Layer 5 of a small transformer language model trained on English Wikipedia (9 layers, counted from 0, width 96). Numbers have three digits each and are written without spaces.
In attention head 2, each number of a token's query is one row of weights dot the token's vector x plus its bias. The head spreads its attention over the tokens so far by the softmax of query dot key.

Query weights of the head. A number n stands for (n - 500) times 0.0017.
q0 (bias 0.081): 383496478382522599747693570488542437545516618645386384582478564508600540265407571652375424268552527613661622500461665528367490600398327461504444329289518347581490418586455398612743622523551554641446576343406557685377548496661431260379525559393655443266159476400425668293632640720239385508
q1 (bias -0.035): 433534522447483366509457576692613336548465377503356530519538558489355294469765432458429382566402217464443661522639515499444613460430409579603554530473189293344577306589641337425961567592631572502442567641520541667620374344506542457514346218409450609228611439677626569569559701562614545527
q2 (bias 0.060): 449504619536568493334671586690506441581633437627465558490344492277431530561661565689704541507317306508696464358565495460691354507509384475490590489406443579536535612400493370314507524504402353491509461401526453485342484349688477477376673224493518294521476664583386516513680628429340809493
q3 (bias 0.020): 380468546399412560784395691632549648401381643338418325392478404376565478685491266404636443434510506392808440497729600453438586351595569593603370438597338627373347561582659501354447703445741507483569285511627613454419601508553221370469464443497350480642390485432468360671502608421646405499
q4 (bias -0.070): 557408540533505427610337675360515630479352407560469461378732411606550410636430638570567464502423303556260580587385566352351411691293505592435248444667777540419456489590764477635354305577640425522482579491596507495370513648570523440645280452555530554489575430731523266491522465209567463505
q5 (bias -0.086): 439506570258685542176671612397427598425527465448594534534624547541643601545397543524448479630502708607466485558455477494707448713395257613276635601515580430559500562275504661506478533554466526541417500495445431345465534470544472447385386396379448469594583299712530732416571556513468359418
q6 (bias -0.080): 718508696533390704507481485270491543495586425441318544368579488636469551556191126686499576383690566454295266498530450346627378510519555437350494316580636453492412514489541713611474413499747367435746442494418361395452213467395626587500294836590564581724642472628570615429590483423599372398
q7 (bias 0.060): 311485492470610516693593563668498456556511417516414674677480531478432282386660597370742707513332590684595719404372474423324281284433295504550648603538271341570527559535539411378553370544359691592438327538620359406634588357611533407577501274487200381514634585548330692356452716457416716591
q8 (bias 0.080): 464471655367465624531341349464538490458416564654634652577539541384282349502581336266515355350559388440633488436402359676509438638561557360463454481396720376560423551482549461694471649550182536550328492587377600449659604541494490417551559485593325652433399519579593624572611646432352644682
q9 (bias -0.052): 301601446388401602662567494488664547231286621525570405729590563466485380396513452336369484430412466432306581493547445455548539424458358576470519436425491545503703413501562429453264431482628410470389693440316609444647522583672620434526542693458402664614641716393524587544492687508673565387
q10 (bias -0.025): 337632627591544520483365371562479506444508620292461438405403594394448451499848529408603610489412702364469413328490275656356560503503525584520409629584423547480366583340477447243651579595407341592656567468698590494560600790305377343493427594480526474561441547382373473620603513563440319668
q11 (bias 0.080): 642638688438361524518342338564688527406402692484546550410462508301573485481463608534514673449625601581696629470627495422301461390452513392659711428697452346313279481713363393155582716595473491517336577732539410643611609498519390351237480412366473531487458538320740561615452571585500339381
q12 (bias -0.086): 510491279630647426396662415441451328627544452664496479635633664422478498746505468399508445567378453644346551500627823485558483568310638619389410508477594524641649705481370305577547520341416474623358450296289381430531428479743612426221384412714596524563521577428503617413504510324284542286
q13 (bias -0.096): 660654793431464481563551432460360703602563755547352550429442385640547581503322685644286522437482451583274471530516386581425828588385698639343310677701531730265703355275537570557453605319569363499611469449454485364486400430482645500341358483461634422484503474450480458526475471400406460484
q14 (bias -0.108): 422324602642499446390642374448309591650573278521463462524629581505518520662467385464589566599442338547443519543373670606821467495531606579391162348514798613356323377478463545481437492372372405496423527597713429598597376274803615760649396494653364552675668212545391411257422492730570564383
q15 (bias 0.041): 311749468585528480573475583529513230517599447539547645427483444332566231661544281585567490554463536548502658445560357426300458427513371625737628534473375315471540479577416446312572578746423278535408427600379679568492570278406334438417602559464628213456557581484369544560651459690517614648
q16 (bias -0.021): 483461432222613384549653683630550511669610589437423514463464628542423356704647503495694493568453570444343471503375424379572505433512423622320642552664573509428254691315548374549453528458448367682561574446691248420491440461609348548685535407354428548546634396480410771435374460524424464465
q17 (bias 0.035): 503501531501383392351360570447448623442563373407562316521602621523765495770464511365319295542320527525416602833458433446366445428534566410703627600448510592419461477514396592569534414456436512595523548353582554437494471563611516360437369469482349609628381598668462577484581585487413546546
q18 (bias 0.034): 469360280568411540370613431308791493560581560584452477600540679449488571356551420430653301530540504632442756639473640466404634458220620470541506539497414360424641423491481427568550308408296545601598582523566382561746673477591568463525378375534557443330628679417636447437585578546494315351
q19 (bias 0.026): 402540200372594227625488581530615575485362610674530481508532657361447437646617602494413696659490559618607607205602480562204469560366381456423494544367286418743415356392355320549605379473409477579524418496351459772599510386619373436564524310690441564210634694566519614482562719690557277383
q20 (bias 0.042): 521499527631566442655735544750514437392455323369463506485469450394307454587275666655577406573478508504513409385736689678651488555530736506561300540537223553443505537528601529480429369297609356403394628451448355395347407632474481368487518713337674361581322437464616341625443649441427700437
q21 (bias 0.053): 329525472585488485674278465613451453190603453568455599558642410156515511351742514505693536525419355467805607407594456488213287635473447602654693580575149336572443460463740473330665691515580523512472700700536595645596444494690429491225554477443352492292487591486427651452506568662469455332
q22 (bias -0.048): 589394518366419283514506249550721571614546634581375591586475522622612629551420461468546460445622755436674509421498430528448295522544423594453316570626456575400634517616487583725611323315563408469456369397526493377550388678363446591417542549533486546516358552412598591606478450618555554233
q23 (bias 0.029): 514509492411376645712188268436455538349530519431516582342511478484438655429331492501615241389563528416545645420485780302667573512681513585416478701563428500541391647576549555402684603435413389515436540460510666382523581434498576478515602470565534700683296636485675607595433366622655458496
q24 (bias -0.007): 260473355367484447577560463367307401625428598700519658438570556458470463449659639523568690560608327598438541537429558564528537511387357562515561448308486485461518508411367627717399251597480547538411486643362488602520352488486642564672553238642409456545613420525456640522523422645184756609
q25 (bias -0.016): 626644418683640619642647634493441440534610349280442466604495545491474523422546401424787419455426440673584461269434398427463426581389384593634538502515365489561440500594371330318636452451354392470639254564597702587519485626633268469230686479408367579406612625422429530366445704524451454591
q26 (bias 0.042): 559505649398647544392467475475660311531370467241518651433241369360492621417425385336425719595443436701525598580450525580383390413564561618357483586376597568313544522583399471605570315614588533439380436489540568402604473392483450443611606441417737575570429563373449576470625547538487274513
q27 (bias -0.049): 583406327452605856354617447623374569796400532539488620536628396515597629541332361615516518345629393284507459586388559472582505342460627547397446572525488620460380345655370493551277470644452432449525325456404605376485503511415461600435290675442789560679233760340515512619586332432674406628
q28 (bias -0.025): 389482441555573508494628589495401497349420440502542490297603472495613484353624531532633514298534358758335644500564523521602455536656500263377527476455353462653447329537458389618444440588428446559474518439417389704663654499363291522432509474671354433370371576423549532583396711588579585543
q29 (bias -0.035): 497473564504412588349498374343666570589501359441448623417606428680400766494142474599536465458458720607609474602548332529616362353608561430544313437653415736428548670705510529508453509549509593322449538296513585586546466508332563289511429447520550584487438500520435374396383639591617592529
q30 (bias -0.004): 642440500664651734245581532532416598613371482394397272526409370564480468413520444552647403469590497440449539566549555555487478456331433356432467400452619585269474589586492533760425457509624585435492574452418369377421529450303750508563673644587660537649598299614466273563439182650607519305
q31 (bias 0.034): 752489451586732613484466702601572564414490479576666484570705325489685415484365504599249414371574374553420342393529788501487615286364288532427269398489471514355529426366412299518453434400565484372519572321633661436394534629562755553464396429594417395582557425564187540479489562616643599534

Each question shows a short text with each token's key, already scaled and adjusted for position as the last token sees it. A number n stands for (n - 500) times 0.0052.

Then comes the last token's vector x. A number n stands for (n - 500) times 0.0094.

0 "-": 297246343352659581867139481474335271565679753269470538493260405124513559538161435713491657691575
1 "-": 257279338363701614930135468494331232601759804210452529439295422151551571501192419691474647704544
2 "|": 278337343350693611934167431442291215607728809247440528452279422129536599537183418695479622696521
3 "-": 277303313348694612912164486484313230601771815209444503467286401155537593501194436670482641702499
4 "-": 272306326346704613919165482490311215607768821207444507461298409155541580503195426672484645704514
5 "-": 265309340345713614925166478498310204612763822208446513457311418156548568507196417673486646705529
6 "|": 273357354337707618938186430453275189615724816243431525455301427127533586545186410685493622703532
x: 322507446585541306398488489445511740543584552647721729558396385313416603570610465498456405056338538482466630457457271484462721455403487479582429450493678353825469407653659333722474319600580661388523541470484159412468592492520624408475638560457620462629618462519435497372394508490569527533
Which two tokens does the last token look at most, in order? 0 "-", 5 "-"

0 " ret": 293277353345670574876123470479345279587690771284463500507275400148508617544169438728502629703550
1 "ains": 272304341326693578896112467479347241591731781256442526445283439146522584507198405735498628743529
2 " the": 267299339352699582907158493526343268562716762223461507489308400139534586528162430707496630723534
3 " soci": 240301381382690567907151501523309222626694794222421523460340398144535573502195425687511617682528
4 "op": 240311377351681572931143473497312206631728800235424539450311429141551546546197396694490612704535
5 "olit": 261310372381689613917161478527282220650721828215438514435297404156580573522186410653498608707536
6 "ical": 280322376360717603902166502512296241634709767214445529474322415144549562504192394704510619716532
x: 400553500535469421405468519350543709634554605673754802430374368385322654501588577483455395170284509464324771441395342394512678489442573537591448440511704363676474318650682286639454296555559574450492534486399129490536693515505555396625566544501556488578570495417451527397455475501617480551
Which token does the last token look at most, and with what share of its attention? 2 " the", with about 60%

0 " with": 322261349324655573839155473466358287546674718285488529508289393140509569546161442730504660679547
1 " the": 264296333351688588908170488525345273555710759216466499484315397131537585535153441699497643719537
2 " champions": 263287341332722545924175496486346226561731796221434520507347397149562553520172420742486645715552
3 " and": 280297322314692573922157471504336236607764784215461499495331386173536538505202390699502631701507
4 " runner": 275355340334723579906171487506320201579753782223431473517349391173549612528148385684501665663528
5 "s": 267335317315714593886150482508359183594751824214421532481328409160515558528163388691488617723536
6 "-": 268312322337719597879155486531338209629806811200447514509339410189535542509196384653484618708537
x: 291535392549549293418510540377466714516576582629769821469467403263426628488592435518496340139350514526462737430409389346474624447452531521591393591512645389846428356707614437697552335530561634468451472508406293379533510425475687395563657565502587419575668461469406491330448511460548552559
To which token does the last token give the most attention? 4 " runner"

0 "-": 297246343352659581867139481474335271565679753269470538493260405124513559538161435713491657691575
1 "-": 257279338363701614930135468494331232601759804210452529439295422151551571501192419691474647704544
2 "|": 278337343350693611934167431442291215607728809247440528452279422129536599537183418695479622696521
3 "-": 277303313348694612912164486484313230601771815209444503467286401155537593501194436670482641702499
4 "-": 272306326346704613919165482490311215607768821207444507461298409155541580503195426672484645704514
5 "-": 265309340345713614925166478498310204612763822208446513457311418156548568507196417673486646705529
6 "|": 273357354337707618938186430453275189615724816243431525455301427127533586545186410685493622703532
x: 322507446585541306398488489445511740543584552647721729558396385313416603570610465498456405056338538482466630457457271484462721455403487479582429450493678353825469407653659333722474319600580661388523541470484159412468592492520624408475638560457620462629618462519435497372394508490569527533
Which two tokens does the last token look at most, in order? 0 "-", 5 "-"

0 " won": 282269336325664557841148471462348259555699742273462522514282391140510565532146434714499649692539
1 " the": 260297319357701584898177491528340263555731759207465507492313397140540587534153429673489640709534
2 " 2020": 297293349343722588877166465504313197608779760181457540461322404146553587515148403689452607661578
3 " Ap": 277331356352698575893172456541303199610748773246434478452340384145551578553192423687466616670520
4 "ert": 263313402357663619941158477500311206616754833223452486447336412137577572541174416681482600682525
5 "ura": 264296383304689610938150491496305225623746815228463496439346404134566577524168394678497605695555
6 " tournament": 231355370334735577894196520525327223569748779198444483495345401157573575522180387685514631715568
x: 383581458524452428431525555387521617588548559548820744479402443371334668511593485472430435140272433429520657484419325288555653398407554490588395405516684398880468325677625373673493364455619686439443567397405119499527573474475585435612573593539655519565598436353498534381436536519560558622
Which token does the last token look at most, and with what share of its attention? 0 " won", with about 30%

0 " Virginia": 300277348355642566866136491472320317544683735283461523497273389128513581547146462716507628695588
1 " Ge": 267284333308669598916137476507300282594726779234431499467335399143567596517176448695507649681564
2 "win": 229304394331695579908142514479316233614729810232430485416329430156550556485181435677474622703563
3 " referred": 262298385297647564882129541500331226588710748202415492454311426156585566507159383703509613672478
4 " to": 249314388293688622894164520517348211613750746195458538502316446132534567493196398714498634697501
5 " as": 269302368272696595892183482516335213610758773228459511464307437133519530530169415736516656716526
6 " \"": 342236400248654589881167510514286208613695712210421501514299458098523565542150396742497676723579
x: 343482428516437315421524493370577700546585598648752813433450439382403629510557521444463394121400460523359620433443275385467789486378542507570489538501722395753467243587692393704530444506594672440521445605398257371519619466543554454547669515567555408610662458356431506409320537468518547544
Which token does the last token look at most, and with what share of its attention? 6 " \"", with about 60%

0 "th": 324264352327643554876139501446330279568647753284461536487249406129523576551170456741505638708581
1 "od": 288298341344631574921125505484305247590673786255412501463251421110548595555180434725473610730554
2 "ox": 274289365322674590901137511493307266611711802260447513432268417109523587536211453719505615712575
3 ".": 291287361314698597894144480495313263562748760254459513485304391123514535512164441709476626727560
4 "\"": 352221381260643578879147510473298233581684741229446523499258424083515580539175419733505652740606
5 " Cha": 241314375298679567919180490538321250610737787252441497430355383137533561548166438681494631686528
6 "me": 276307365280665608923174485505330243632727815228427486442351399146565580544189428684524619704578
x: 429536518525488337308486550416520672569446583609733768494377458428286645474627500504528461122355545494488760472412363372590643387526466526656434399396627397826483247612659302667554387567602622513523415473376190397518594551497622520558608552470542430633712417348405501359428521401541535555
Which two tokens does the last token look at most, in order? 4 "\"", 5 " Cha"

0 " each": 288277346348682547868151475485373291541685743256469521509313395134511570541158437751497639711564
1 " other": 277318371345731583928170473514364260578727758234416502512335402164544584504160434741479604736544
2 "'": 273297351317709543892127481493343227601738767219421526480329407140501584507180393713504642733564
3 "s": 270306353327700576894125488511361215590718810216408534469323414136513552505169409743496626747563
4 " leg": 269354375356692572928179489550338195605727804243418508521359408163551599514194391712502627697524
5 "iti": 277360376342738614916193470531308181614756801235456524468323429156528596492202367680526602696575
6 "ma": 256312357309725608899126498520335228650754797247419525467340396168557556517155399708512617720596
x: 394582473561502416346527605329468727577524566561718835484391384371346663483621469483508371145319482462435747520409411302474631471414566540616414398447646401762410286609663312676508375519545636452555502407366133481530592557500611491606550528549573488671667491360494501402468505419499603564
Which token does the last token look at most, and with what share of its attention? 2 "'", with about 20%

0 "i": 307253362315630568854153482460340288553650732285466524478262398105499574542155457744511642710604
1 "wen": 238264346308671578903122495486314271603744792235445492434293390127531583501179444716481641719555
2 ")": 279277335292682552872140522482329281534708743250426518484261389114507577547133424715487647717569
3 " su": 232293354287679565904164505560324231619725785253443498431318400158503626528177456702493616678529
4 "cc": 219313390319674590937169451555297203608762828251457507418309423162509601548152390692481609680570
5 "eed": 238296355292725606922161476498319245629743806240470501448324435149539575541161416716477577707515
6 "s": 271314343297700600882145506514348219591724821217427529457316397139498559524169425731494610743536
x: 399552427553468346469489457343477676583561571655731760467425435375314677432564568498453381070371582529451707455437325290466687489416578568582449457515671406731424351630656292674475368541526676403512554478375154430539623494468657498607668570469524461614667469342503555375452462454491567569
Which two tokens does the last token look at most, in order? 2 ")", 3 " su"

0 " novel": 292287337360652578857144528497367299558672737254446518497292383144507582529173426737526648705580
1 "s": 291293353327675597891114504487362263573708778231432551454298394131499576510174421752509621730552
2 ".": 296288351317687608889144465505329266566769744252463517485310380135509534511161436710471621721555
3 " The": 274292323338667603912172487529348283572713768206459474468334362137552573535162457681512622714526
4 " series": 260337351323695578888162526529366229556744803216429478485338374161552575532170417707527613730563
5 " began": 247346380295690566886168499533345205587756783230463501503335383146533572526182420697507583719492
6 " stream": 256339387315677607885155507542318225611756765228438481500387385165553610546191393697542584724546
x: 410499415592483396441475587418545547562533582598760752462361403375342667465596543424416460077252449443431752509418289376514653472461519441546464529491667426861518246715647339563557410527634612533511484392419120479589577528452588477529560610558573451645616484396404536377456484507469589620
To which token does the last token give the most attention? 5 " began"

0 " tournament": 288278342358667542834161494485360297529684718275466514523279382146516591534160429733519632711598
1 " for": 268274328319690574873135467515366251589752722243465527505312394134522574506145425728497620692499
2 " a": 298312330319700556891149497533343248542751758234448498477326413125524596548140426709514652697557
3 " total": 272326351336719567911145452521326216595752791243445517476333412120556598536172410712487615695542
4 " of": 273324325340703580885149467520355205599737756229430518504333418120532544530151428742509630712510
5 " 30": 289344358344719583887158442516315246617784776219411524510325407126521562551171421746485573682572
6 " round": 269361354334729573921179470527344197578765775220454490518351391146566578547192401691514595707556
x: 388561403553543333429507598423490649579525608599761741410437440289355588480582541462362388157241542419501634462434321363517649474450604464606469433530641437867448277769612337682495359511570693470457506410413149487505611416504616469563600614492632489539635413448437495373450527550551561596
To which token does the last token give the most attention? 2 " a"

0 " of": 320267340346637578859154476475353284544654721276477528495285408120517556555153459741511657690549
1 " China": 268268360317669599880154458492301257575745768223455507447305410104536579519175462708506624721589
2 ".": 303278345322696606887144459507316262552769747242457516488314385127524527514158440689463631720559
3 " In": 277275345301699610875194431524316224552760773235480493438322402134558568543173441687503631700494
4 " 33": 301310370316665611903166451516314270591784784211447501469329406140528561571152429754498569677539
5 "8": 272308381322678617899132448497297216595784790204480510457327410121541538569145416732470584680532
6 " BC": 285339349319706630875173508529324239551738798214476504452339400113548548541158436688497606741549
x: 356516368505518340477534496345519635503594592628725682453346386358398709482638470479470494110356478493542652416470362273592707452416554541601461480531649428800447295623623397730480390588627647414505546398337117439495666400512671484619596529617578487555561437368468550355429467564499442634
Which two tokens does the last token look at most, in order? 3 " In", 4 " 33"

0 " States": 302260344357644573865147479472333304535677741270462514489252398127500592535165455738514618719587
1 ",": 298258327311688584913136472484346272579750764255461514466277402113521556522179436708478623722535
2 " including": 287282336306690595885135478480345249596774774223459517464314362142548570508164442708485611707473
3 ",": 305294345302686605924146470499344244594771772236453512472315388128540536516197409692481624729516
4 " but": 275293352282674617915168469480324229613742782232478488459337385155535554503195431709507615717491
5 " not": 226301373291689598896181466497380226641745787227464518450350427156531578516133427683506585712485
6 " limited": 284333367294694589893140493502330195628759757238441506498354410142583589532170403708513580712517
x: 388557453541511378424569534364526661590491509698737766400391418328323695461587540425497436179289537477335700469456334353476703468409547425548538539486632405805425312708666288596490369604579685418527481462401197518547652465531649452472597545504593498624604435415400526377331517527547557563
To which token does the last token give the most attention? 4 " but"

0 " Ast": 285245362335655573879131469480324270585696754276475489483274410106544591534157454732508634698564
1 "ro": 246267381314670616938147479477330260590732800239472485442255445114548601523154426691495616709591
2 " Wa": 238283362304663609895141510492324245602730783249396464442314435137550605517186442698508651701551
3 "h": 257321370308673610910136479499325252589742800237408494424321439117525565508196410720503626724573
4 " La": 239291373339689593914161481520328251612738800226445445432325433133554571523184429668517618690535
5 "i": 251314383302686594902149471486318235607758783222439473417348445108531568504166420718495630712591
6 " To": 206306382305698592882167481496310222615749763217414459453322442140553580525191443700522632672538
x: 422503504552434300441493592335542713609521528601750714467394456400372699460564467512482452033425488492526755440408457345563723463400425480610463357505636407817429249642613374740552449590572619451414410454435144427538589516492596483419633538467589453567743400379452540428450538501557541481
Which token does the last token look at most, and with what share of its attention? 0 " Ast", with about 20%

0 "ni": 302235351328648558864147485476334300563653745299476518468247410122519573544162445731507650692597
1 "o": 273277366316651577892147490473341271583709757246456510446264407112523586535166454732501623715605
2 " Carlos": 265282375326681579889185491497316282610730758251446479433288395122514571512168448717504617693570
3 " Z": 233264375306653588924184486528306270611737760252430451441329442147552569541194446690494617691548
4 "ago": 217318384295673608920175470517302279616756813255459461442331417127546570497187432685463618696599
5 " |": 247310351290684571882178481490290275586723781243455491482304403118524583518155421672498641693528
6 " La": 250292357315688581911195454546328241615758784234445442441340412132550560526182434640521616690522
x: 382513479553464295414484528377492755572471521672730689523398373352420687397612432440444459213434487511541773464390406361513700446384519559673475453450660444843437240613598399743593383562553610451437435363510221343558626458498557518494669571442541395622772376336443515385473516537545502524
To which token does the last token give the most attention? 5 " |"